Layer 12 of a small transformer language model trained on English Wikipedia (15 layers, counted from 0, width 64). Numbers have three digits each and are written without spaces.
In attention head 0, each number of a token's query is one row of weights dot the token's vector x plus its bias. The head spreads its attention over the tokens so far by the softmax of query dot key.

Query weights of the head. A number n stands for (n - 500) times 0.00052.
q0 (bias 0.019): 566604456430392493476561361446675477490546720315664324559648417567461443470502562523619362404446353681428387482450541436484624508590537584484495417407716451473611577504411397376500262588474439
q1 (bias -0.241): 576587448455404526364583306536545632489436546380528485651580251614539201529351358485543589577544463406392509526393474552550457497541514528454582468428596539594510738670455599320521617488494414
q2 (bias 0.091): 273452648536621381655535596299497479344395544715536553372376352467604647542466603475591539551540419468487569584524501472653435447516642532537369369481476542457326372478531327499442611452452417
q3 (bias -0.210): 436542497312438592471661384574459384465562650463456470352709580414524502535530350657549724641426363387339430525273228573511530145565521443666797507422546397435347544587370607520607485409433432
q4 (bias 0.074): 596672382480436576562423394660566452514409536463377571508586718547480474750411251583499314331581409638455628473522458687492513505622690221528611593662699529491643429441130364540450417122638530
q5 (bias -0.589): 543602662326396844614348604530443422679341539192439257677455225707489484295685823416535406680447913262477221516451454504426701661358179668493444261429580455566350303534507476410636477837447299
q6 (bias 0.690): 402520280597646280583346566651803618463719724505555569621475433467390602573416539431438176296388350635501522480684602563451393574359383204513224431634557563608589566429615294499365635338328251
q7 (bias 0.542): 494530680794501595339463652532577627582527389440711565452271378681521681680467573248663285241384437901601651497350580596633470668578560412393252413726539618468628809370453607683440558439535500
q8 (bias 0.577): 332520564512606484711657552396670494409572634396435533681329268553628444422319464707417415525554550322354543771718653346663631276432571428516444290510631466516322701415479602426500661588552343
q9 (bias -0.101): 368372457618435407630375453404511585388381530734408503187429488466481615329534502486395403541538299548370703227407378522452081709509388213680362589528534366389459294578476290421276598267615781
q10 (bias 0.522): 568167469581539336335546413439687562699548415458501589546558493262409315445579401190334048218400451437400678273595368582333471230541510367679345372434608742165809729449539374471483653358599443
q11 (bias -0.302): 505580626222477225479451598332535478639526629360294376332145499449452567468504497680615476406619343522517346443378218584494680440444657397473487662592500665617423555603350523618568661558530715
q12 (bias 0.258): 451475332491470638675623502468556387527621713616490319475488334415223624210358532350665237263502418761506391472473416359419530499615536502438504496934688586878297547310321540638594623722271307
q13 (bias 0.137): 357338559525444432639371745466119466552569437473639436534250137487405472569642433417220310507370499707620389306517521579350571635517231975423496442339462678334428454257681305549345419467335294
q14 (bias 0.123): 479616293619508381200632284818212378520455345432575352403611318290644390580565358343367548384580397449836668497542406576643440463532383611468580369458571469693625458563129553609358596278601424
q15 (bias 0.253): 358267591474721720539456552512360504477612651799565750599697778320612523725706616208336495702538570762545622839358560402477689779409754509508354673297596738685613443449495566369341566609479440
q16 (bias -0.111): 343532572488429279353663507449318577466452441606508611555270387568498463515516409315588587536610490335652577503408346463711362524556464284406619253456542662580514401646602758387300602528531519
q17 (bias 0.073): 431516374469677449460620483518210615441424416725363555515321556707521416522498474272502588521626543315649609619494486501588426368445465535455541456591611493556436407570621585492520702603488483
q18 (bias 0.374): 513596288594495509525296572578621423594616351316510579468599594550457597611468621536489388151432508746597529306681587576424436773565446573634289473573337606380568377323352346635253450456490501
q19 (bias -0.499): 352564619296459334444590373543401639398499431691426540388621523717666390708535260335707584429670406443569497712502452646461289497566675473418604433536461678509490524617451501410558605299498522
q20 (bias -0.514): 612560542589410565443597401320606412460388437512486435427671466458435539542394473667555738706598424531539421731267444626540558387206676694477449457500227430703243610579632605428408512645388655
q21 (bias 0.501): 605423586520389573552425628768479472525507423587625517362486413465536541378438755569627178496438561361269663534677564475525737665606546578402441492388513453423513394425480548557523609566296411
q22 (bias -0.523): 587484542539264493482500510435632525524509334236386521484408563423571496583343568454412525397277210759488575610521500646394415655263316383515657645527490386583518460700467514294481385574444633
q23 (bias -0.466): 591503483524536525449578533279604419470471604293510291600252570544412373439654520494548548665605681359588400306492622554695541507383511682480563238480411580504189452426376513545525455565559732
q24 (bias 0.345): 759386212477657239554606300655367562666607601349466426659302610292482359442667337365234404203457535627386507090744513442475270442609271432501570562460439529383730665349199332466554509365495721
q25 (bias -0.531): 418424537291534624451519662355523402255399365375356300459504704504516418159422518404631795549487517491494529340728528553728429345278368622675817214275303699573294563754534729304470412776386595
q26 (bias 0.030): 517589640398378458138454644494407530523500517451535545476598704438799452571454326450504570518335569448675396516585598584407615363778393498462397395255537622683650538358635577543603425481446673
q27 (bias 0.187): 575389650489511792621349771639715311637407203640422400242340307526428345532452618648575469463561285258620496362195650689470661628422480456704710508549324496726472351377386640546528552624137455
q28 (bias -0.260): 716487594307384697555380460271762484454452838373602469435457261588715387206403886423622424678187422497638551229647526465417304290681584350734380739569628454562402316623322595575524477469438595
q29 (bias 0.351): 308300484565449701494540574629694490520478463733631620703582402580358634479535709370462495624496456261637450723729453711530463709490563442432636431601487447483220708528473429169858489514673547
q30 (bias 0.175): 356422262615615221636444357551460452343365534486625417637529335573565244730449391529470175632222542812528622616521599565335608445548440399287252391410427497505535670317572507409590541510580820
q31 (bias -0.009): 551213467392531761325205156359463383457531513265384350436580438516652535717608618599446623356712484571630408566351492595083468750299321701517378323612536319303364700486465669640461535657587603

Each question shows a short text with each token's key, already scaled and adjusted for position as the last token sees it. A number n stands for (n - 500) times 0.0022.

Then comes the last token's vector x. A number n stands for (n - 500) times 0.016.

0 ".": 536580511409425568617602744404810596501645644484503515455524431610346406551312398721202580563458
1 " She": 489532532487471545429595521237857548345789682609546546439532444550396258544333439673257430627520
2 " returned": 382408617347393625569544661307796664463784681465565507546489416642333238564350212664435499511552
3 " to": 392374572277432683604664677283832651447703664425441579622448360697228326581292122717397488615393
4 " O": 529397488517471562514458575372661631283622574483447468494485564667414372525382307754436388569415
5 "ah": 522409552476476602515398558293628685364539520413506477540535456599401318594398292718558372436424
x: 572485486502545577480416510508790552676588322490453554564459492517496417437501453362400215460620543382625651468386692536385516515582570559512542480350388298396612582521501578500600616435415578
Which token does the last token look at most, and with what share of its attention? 3 " to", with about 70%

0 " a": 487569600402411580592588751395965556446689647442547531459540440576260307500325298722255550584418
1 " n": 438490552533488458520390637378786589341588671367546518524546479530412441503378305793428397493539
2 "ost": 453413539513528474471493659451648571384656638420528484545490496525446457447390365741495428487511
3 "al": 506495566528454516471500680485810530407613667378431497509502514519382449455475369811386432496449
4 "g": 555500589516442543460454638394767642413593654436506524484557485534466399519489488783472400457487
5 "ic": 510487544520461524450460649415784539340668627427549518475549533488438461466548472889468471528497
x: 340538479458371464625468495513700619486334340447567526336393476540464541345436532355411183291591530424567542476572645450313552519446649496507441423316439616469544532461474543521485487494504546
To which token does the last token give the most attention? 0 " a"

0 "owers": 522528502476472608501546663361825607475632587386512498435565565576393449458449380868333542492470
1 " is": 456487626386448628625549630351859582569678647469574587538557451563331267528375313670403563545463
2 " a": 465499612391464591560643737439913523497714648435468562542496428553292317484310305666268580582424
3 " historical": 525476495443510527510574702494792489431712708390421480560468511551315438464513369750334527526423
4 " drama": 559496521472504514451572708362805550388681621420501526535457499623376410459471323802258464497439
5 " television": 546496455468540570459595642436733610397749597478529452604494519576372486463570335816332391424507
x: 427401507491386503553386675564552566519653421435692487605405556481467374339578651437293378370487454535474463567558550578392540567517531360591205267383686546422589578410380562498474474349402403
To which token does the last token give the most attention? 2 " a"

0 " copies": 536490568481518583519569698381818543490641568416527577527558511507349384375285280847362586437469
1 " of": 489510602383416609678597707333933565510629672446534594529506447614251310541326258780345558548401
2 " the": 501479572427432557603599745473931530517671677461453531505496468555329376516278328748231576543385
3 " t": 512504521543480398520415680436687502342595682462423460460471473556412453562315434612387373547469
4 "ap": 484449494507496589581437711410603507334645581360458441592484530545408476472353346759485368348445
5 "e,": 525514508447455465546714763457729564525645669492509488515537418508384468372262244804347510520468
x: 405449509494479412475574563693465401481506508471498532366521325456560359657468552241234271410385587473603534529585358543422714449443572563461397418370470613470557646373487529488436465416429480
Which two tokens does the last token look at most, in order? 1 " of", 2 " the"

0 "t": 487557463595513531451413604394764623349612591398504539462460553458513503471387442880451398420463
1 "ug": 483498493574479544464373594384733602375611612306496572474501561425492443477468454830543386371464
2 "\n": 482495604467433473638548794416878547415537711452476542553498406589289395504231301725334606534470
3 "-": 506415501393424435628531832367852549536594700505496547535521343641359280584268239600200512657413
4 " Dis": 559464522569430441498351703434639490355563686366456506574445440437348377538278394659431361444485
5 "place": 618599512513505411555361774460653474425478582420463459496455445518506454507275257680596424477448
x: 446559575454349545455458518666573470543595426589398633440618564470489435450565356528479167420621486588547765391519606615436303504359499315542510515554487574500607553283554490461383439485556518
Which two tokens does the last token look at most, in order? 3 "-", 2 "\n"

0 "era": 481530437516496537510489709423810527441572639385511460426517562548438499447375401856356554523418
1 "\n": 475517608471423479645544789406890539445539712451496533504495428598298388502235315746340619549468
2 "-": 502461504405415419615537829372825533553585723509497577515528367645364300585269261611199527673426
3 " Running": 472451515494489480524405777481757457249664687504438441575481510541316355551446250666381493523563
4 " time:": 531463539380436436659531850418814478596550671508501535517511278567271342533185251623242475596310
5 " 30": 581446428448564544540472675281715648512642648438441466636448417660388335581350272721466426608372
x: 437465552556673393369523644623686535572594417417458417629517447446526569546533445740303340442601364456454555500413390554427485489582588471785448378483578611353532514344469417549349382413414401
Which token does the last token look at most, and with what share of its attention? 4 " time:", with about 50%

0 "u": 508608489548448545463405637338791636342633536355480514423486516495436366579438426790420501509410
1 " Sant": 464488499572473472500398582360605580272601505417466538508523507549454432631536361803456421484428
2 "o,": 465521548454429550576654726405787616481653664506467569497591427597331455503296235875334545582436
3 " set": 432365512347405651606577621371685569488725648439495433580431562586395400481484255743594450382539
4 " her": 556520617532411550532520648415971589426848793527514502487545506567366338441423500780161470518538
5 " course": 584564506481447553452507696417773519389675621445487437455426602529449460388407335776406417349455
x: 479266532442337489389519552643450460524611378419624576518347501541520472468465647391312193378470539528600489569558530400413429519485520321559315416467552576432643570345598480576407420452435365
To which token does the last token give the most attention? 4 " her"

0 "5),": 503584569424395549639627729374910592525636685485513527462576415625300345529264278781277607597463
1 " a": 467544609392427576620607740375960555454668656466516574492519432585253314513304317715265591602413
2 " fleet": 411457521432575513480525696411751451338574674396539526597492532512327411464362265765317508434370
3 " t": 472471547524513440505418687394711543329604644454425455489482459583391457532326444631379361576449
4 "ug": 505498519492444473592366647337671547331712715336474453532520508474418352453513447747547312347538
5 "bo": 572493550500476492522501616390729586295565591367534459498507492523444477421412328826453433487499
x: 423541417417452422564582407479651465403610259495525560445434521509524424417550584216312295350591556501569499598501566574340343615575617344484348338311466566450523512501561536470435441381461514
Which token does the last token look at most, and with what share of its attention? 1 " a", with about 60%

0 "\n": 488543616453407495632560786415868545426525721445524520482506428610277385503238290727326630543471
1 "D": 470447599448460593573452730413673534423503660447543559528469481623405424556395276698505493583531
2 "ona": 503527525526441532554365663424745547336536696483460528395513521502460451523346426768418529545427
3 " Cad": 506459426437557588532394529334606527288447595367469475516498557540437525639393321708540460377437
4 "man": 550543499564512562531407641364766509325538724459523498421563563547448477513396410772381453439481
5 " alleged": 548487477334491594603623642342787534355683665356506466553413435670277318564509309685344510502395
x: 530270447480365469443511371476447656508461467392556410589386571432545465367630683534301324374560489555582742525444465663331555539395563555411427423349475716436675504472440606598498352371456468
Which token does the last token look at most, and with what share of its attention? 5 " alleged", with about 70%

0 "W": 486551530544472650548333613322782743497518538280517555445499568575501390558429297941490424460440
1 "II": 475517463534537586484478645442741632513599584424524495474492563498476517431383348940392477425434
2 ":": 479493578446403494628529769357944619521575651475489593505549397607315323557255290797281570610411
3 ";": 505436566436432502652584799398897545518594641479496556529537389604322376527201262783263608580427
4 " 1": 445384504391530495515508721356705641491613584541455466583447469608365386566312302770371454504384
5 " ×": 514469425434554413580579723340725530607564640447521428535512360551324330427212224631358403539357
x: 498337581654477517490639354435662327587455538410440415434598505411562474696497552447338306503652493543456404519598408564424602379500526476680354519387749633529519437297434400502511635417443392
To which token does the last token give the most attention? 3 ";"

0 " seventh": 446462511439512570559506731453783567531677693357530518484520502572397504436303336788302499425364
1 " and": 488523553413426625648620696363907543479678684470532564484514454584304376492285308755302547564431
2 " final": 439391559413495556571501718406717508443715655440541500588446462632300452505361290693345427471414
3 " series": 469442524465478519504522725362759520357605643466506474520471601600355468407419382820267406434375
4 " released": 475479537435418561590595729349801552553731632436453412551475488608352432438411267817385478470501
5 " in": 569362523361446654619627745357812673514741644436438444678375349663183400540300208757330475543362
x: 536337563502374317407564541515446530511654445327414410440500508413390517589645572504279238421586429444590401553485477386501762536411612515471484390396439583432622580525484502436507381252518363
To which token does the last token give the most attention? 5 " in"

0 "C.": 569577505365454594617612689411682666539633604513512536483551437634418457624407334748261589590468
1 "\n": 468517621446441492645568791405832526431536719469522549526499395618280378540220317689294643571464
2 "\n": 470502613442433510641593764432838541434511729437485555567475433616286396519267290725322644545475
3 "==": 473485534393476485637499714382904538399542670425473517589526301722303300427278259608345603627505
4 " Leg": 546472486467464515506478635397703561289662625459472425609396451581367405548506329701395365382519
5 "al": 585527537480467518572452719538769476360540590432532499581465430560355471467440316784381471483439
x: 428588488472365606513404587561570412498395445415440543448593581553469458404609587426268230363518512482677585497545712507337440613426577403445417453387552630386635536338511518573521390269540590
Which token does the last token look at most, and with what share of its attention? 3 "==", with about 70%

0 "all,": 505573588435410566584652735358874608512628692446541542471609415598294364542266245785318590580455
1 " England": 442529470519503495438454655425795604402590673519520489465571501565364377531365329753310573563418
2 ";": 502468521413461465543581810423760587553590584532523556469589337653399429525150176757231540618426
3 " Hart": 427384509435516565490438522376603714396551601490451489587531524608444386652381219711420415475471
4 "land": 535455541463467568529363608340725672437507629328445464544559451579428362523363304774505414419462
5 " Abb": 549450396405531545484548534220658686371547567432559422554555431603402395625420129811554356465428
x: 577464452530420464523510621504637611589582366438457477419432485370600627428431530433586482440691660288576502714505570577347449467606627461533670379429584531379681594570212632329425475532431542
To which token does the last token give the most attention? 0 "all,"

0 "ies.": 587559565374457615672638680404736604504669675510510570513523434608329402549346370670246569579509
1 " Z": 451449576553521500541400526398587509366590675482566615569507477512398357628401394657432354573507
2 "y": 485463540543460551557397537302662594326638635475580590492459540495465378612409468768514347534532
3 "tar": 440457490585542506489448508369602552261593665457474528586519504460446399627489433649485402437545
4 "uk": 434397566540478568516442566358693606375618635448436486571513517512442411564495522797516396470488
5 " then": 644502423394601634472714487390709586409731613495356399566355478576371455468375310554322441585463
x: 507384623522566440533533488536387488542565554436706527591514557273615512425593640354360464369559525518565428478452461491520395722529367507546394364278264588420586714402342640484519518430525315
Which two tokens does the last token look at most, in order? 0 "ies.", 5 " then"

0 ",000": 531529555495513622498517674332917659402718650370552518480519478562321350449350322793372444482472
1 " n": 475503531518494492485370607332824670337648645362538517498529486542392437447370373781462351462545
2 "mi": 487513501572507495410457654359778674326673698393466525474516520514426398483446340824531450466534
3 " (2": 524409462466648573431545524403705749581645592545489516598515525528424473511399333832475445489427
4 "8,": 582488468570584534499560609358681743494680666345421497561575519545446393420342248834385328462409
5 "000": 621493443442623520501509567322692758502600567300514442585589473587409379410341190763531327385393
x: 446366549457561587440516529591569505605696401569489360381433503531486604577675525504557328429530414438278477402469539598417428546664658464441242513614615459534565379225579512486555640449439305
To which token does the last token give the most attention? 0 ",000"

0 " that": 568545552361402597596626696314888570477676647447528541494568430579323300511308280741333551602439
1 " the": 476524558404403552612601756463940545497667683489486535465517452592313361538316330740210587602387
2 " Conserv": 484444607425447500508446761456712548310628636444477535613545408579287357461426186813497472399411
3 "atives": 491519544487419517512527657422743479429542590489454484511502522537397404506428295837352551463429
4 " had": 479397515353463628601593588284863634495751634436314437642436370628289231506352275534371427565424
5 " offered": 606520521404411622667571686264855547475762650396412399570413426707337260548465283648367438527506
x: 434272508534395545386462390524296537498366316482497523542440507462443496603723589467293264397494355400579614558527484562286596568434534473669471488290484565461574644452457581575515483539519411
Which token does the last token look at most, and with what share of its attention? 1 " the", with about 40%

0 "-2": 495581465547508522554454689339689656457549680352547527464547488562394512532251378737318378519409
1 "5": 460559512520512528528450740341739673495576648349529494453563456572432470482220299781307408441379
2 " (196": 455449469486594462510457649300744608447628614382398475562587437585454440464293297719246413411456
3 "1": 519519565524513560533512736341686666543591625380373445470545487662472498472249276776322332397349
4 ");": 505455550413450456623578835413832567585619657526512521508559346654394396520152195780213573594458
5 " no": 546423510424459554596536689379784598505674606406480503641384375593331335551390292663343497614426
x: 628450548533503500616569438453634480583476495283423542537521557451452512366647482441244260422490359475604608593414475593444528446578559547664391463350579603540435671423553533527438265230542382
Which two tokens does the last token look at most, in order? 4 ");", 5 " no"

0 " time:": 540577537410420456621559809402827600556615661484473557512575395584251388475264281714280557608399
1 " 30": 524496574436540577515495687308802632501688655468532562599514453578371354560387309767419511555420
2 " minutes": 449407525456530462495563656403644592363656646389564509580481601498335434476403264795321528432544
3 "\n": 515469573469435436669520832399916551435552690444475518565498371609283359492215285699318581558456
4 "-": 485400494394430413658506859390854544498595667486503491533487316626313317550253262560183491672430
5 " Production": 539515391380489546605455701384779485380592674432433366600439502540396406467408274698451445424527
x: 474418458477465635400494561666542529386611444436554440569362715446549474399440421553279291426491481468431445377530625550265474564440511385623520588437606646365664521327395406518459354324532403
Which two tokens does the last token look at most, in order? 4 "-", 3 "\n"

0 " follows": 547551543383390583553545716384887605441706624442515530453525490582315350545450303790424574563434
1 " the": 471515539441438561558570736514919522486696701478471529477496478554350376540346348730238589597378
2 " ad": 377469562509447543525429614432640509328579587408463531551407453647407374497406391670399353586483
3 "vent": 478418460469520495559448738377619408345635458435466418639444437505450279454510246699580451316494
4 "ures": 505552489493435557539564699431782399361609620445455448491458585489409413461433309831335595509403
5 " of": 558436464391467632586621688443815570530694670450446449593352389650283354569452202688418479612328
x: 579316644519535418423495580460471479535424497482501409428537548421515520503626603409310127309500401488581509458513439481486678515415519535554522431395506805421578514546482625475504350413540574
To which token does the last token give the most attention? 5 " of"

0 " small": 483532570460487609485580635401886627479720667349546540468558496542321401488415327840456512508443
1 " group": 492532572487489560513516667358867601391642599412511573483540520584358439455410366911362477438403
2 " of": 466486584401429604661592694370936583498651686460496587550503434601261346546360282804353537562399
3 " friends": 506525546436486498530564644342739532348574641428457543534524474582345436548437289819372514483505
4 " founded": 493417524371436629638623649280811609569728687403480496571457437701350366611452264805441541535467
5 " CR": 566383506443474506582452674329732668382550649504465469500510470664325379484419304805496434632447
x: 294193470470498493429550598550861573581652362490424443505524405412372448414659511456354442456601578425511443476615668531327478532544579413552513562318440583411570489574506521550441493382573481
To which token does the last token give the most attention? 2 " of"

0 " (199": 381470531498508437549518707350662572554549643367580476496636381619417455464300292709288459350420
1 "0)": 524545505442413496593566806338859597566659649511505501448550414648394401523237267794262560566449
2 "\n": 489489594469419452668542800391883537442531695462473531540502396625304375509228294733331608554459
3 "-": 505429499399415416644552827359830541545616704543510542523512362644369305593305256653196505653436
4 " S": 586453531594463504557365669383677473336555702504436496540497496582422353666351382614399387663487
5 "ens": 554495485561467524580384660377619447316484714478488438544539522486445408638280315678462417424424
x: 603531491495496491491585492614673395438490397449476586568406567540545528507506191439342172451555481343660546404527730508450377462385665460625544575519468450420535436543377525514551450582550641
Which two tokens does the last token look at most, in order? 2 "\n", 3 "-"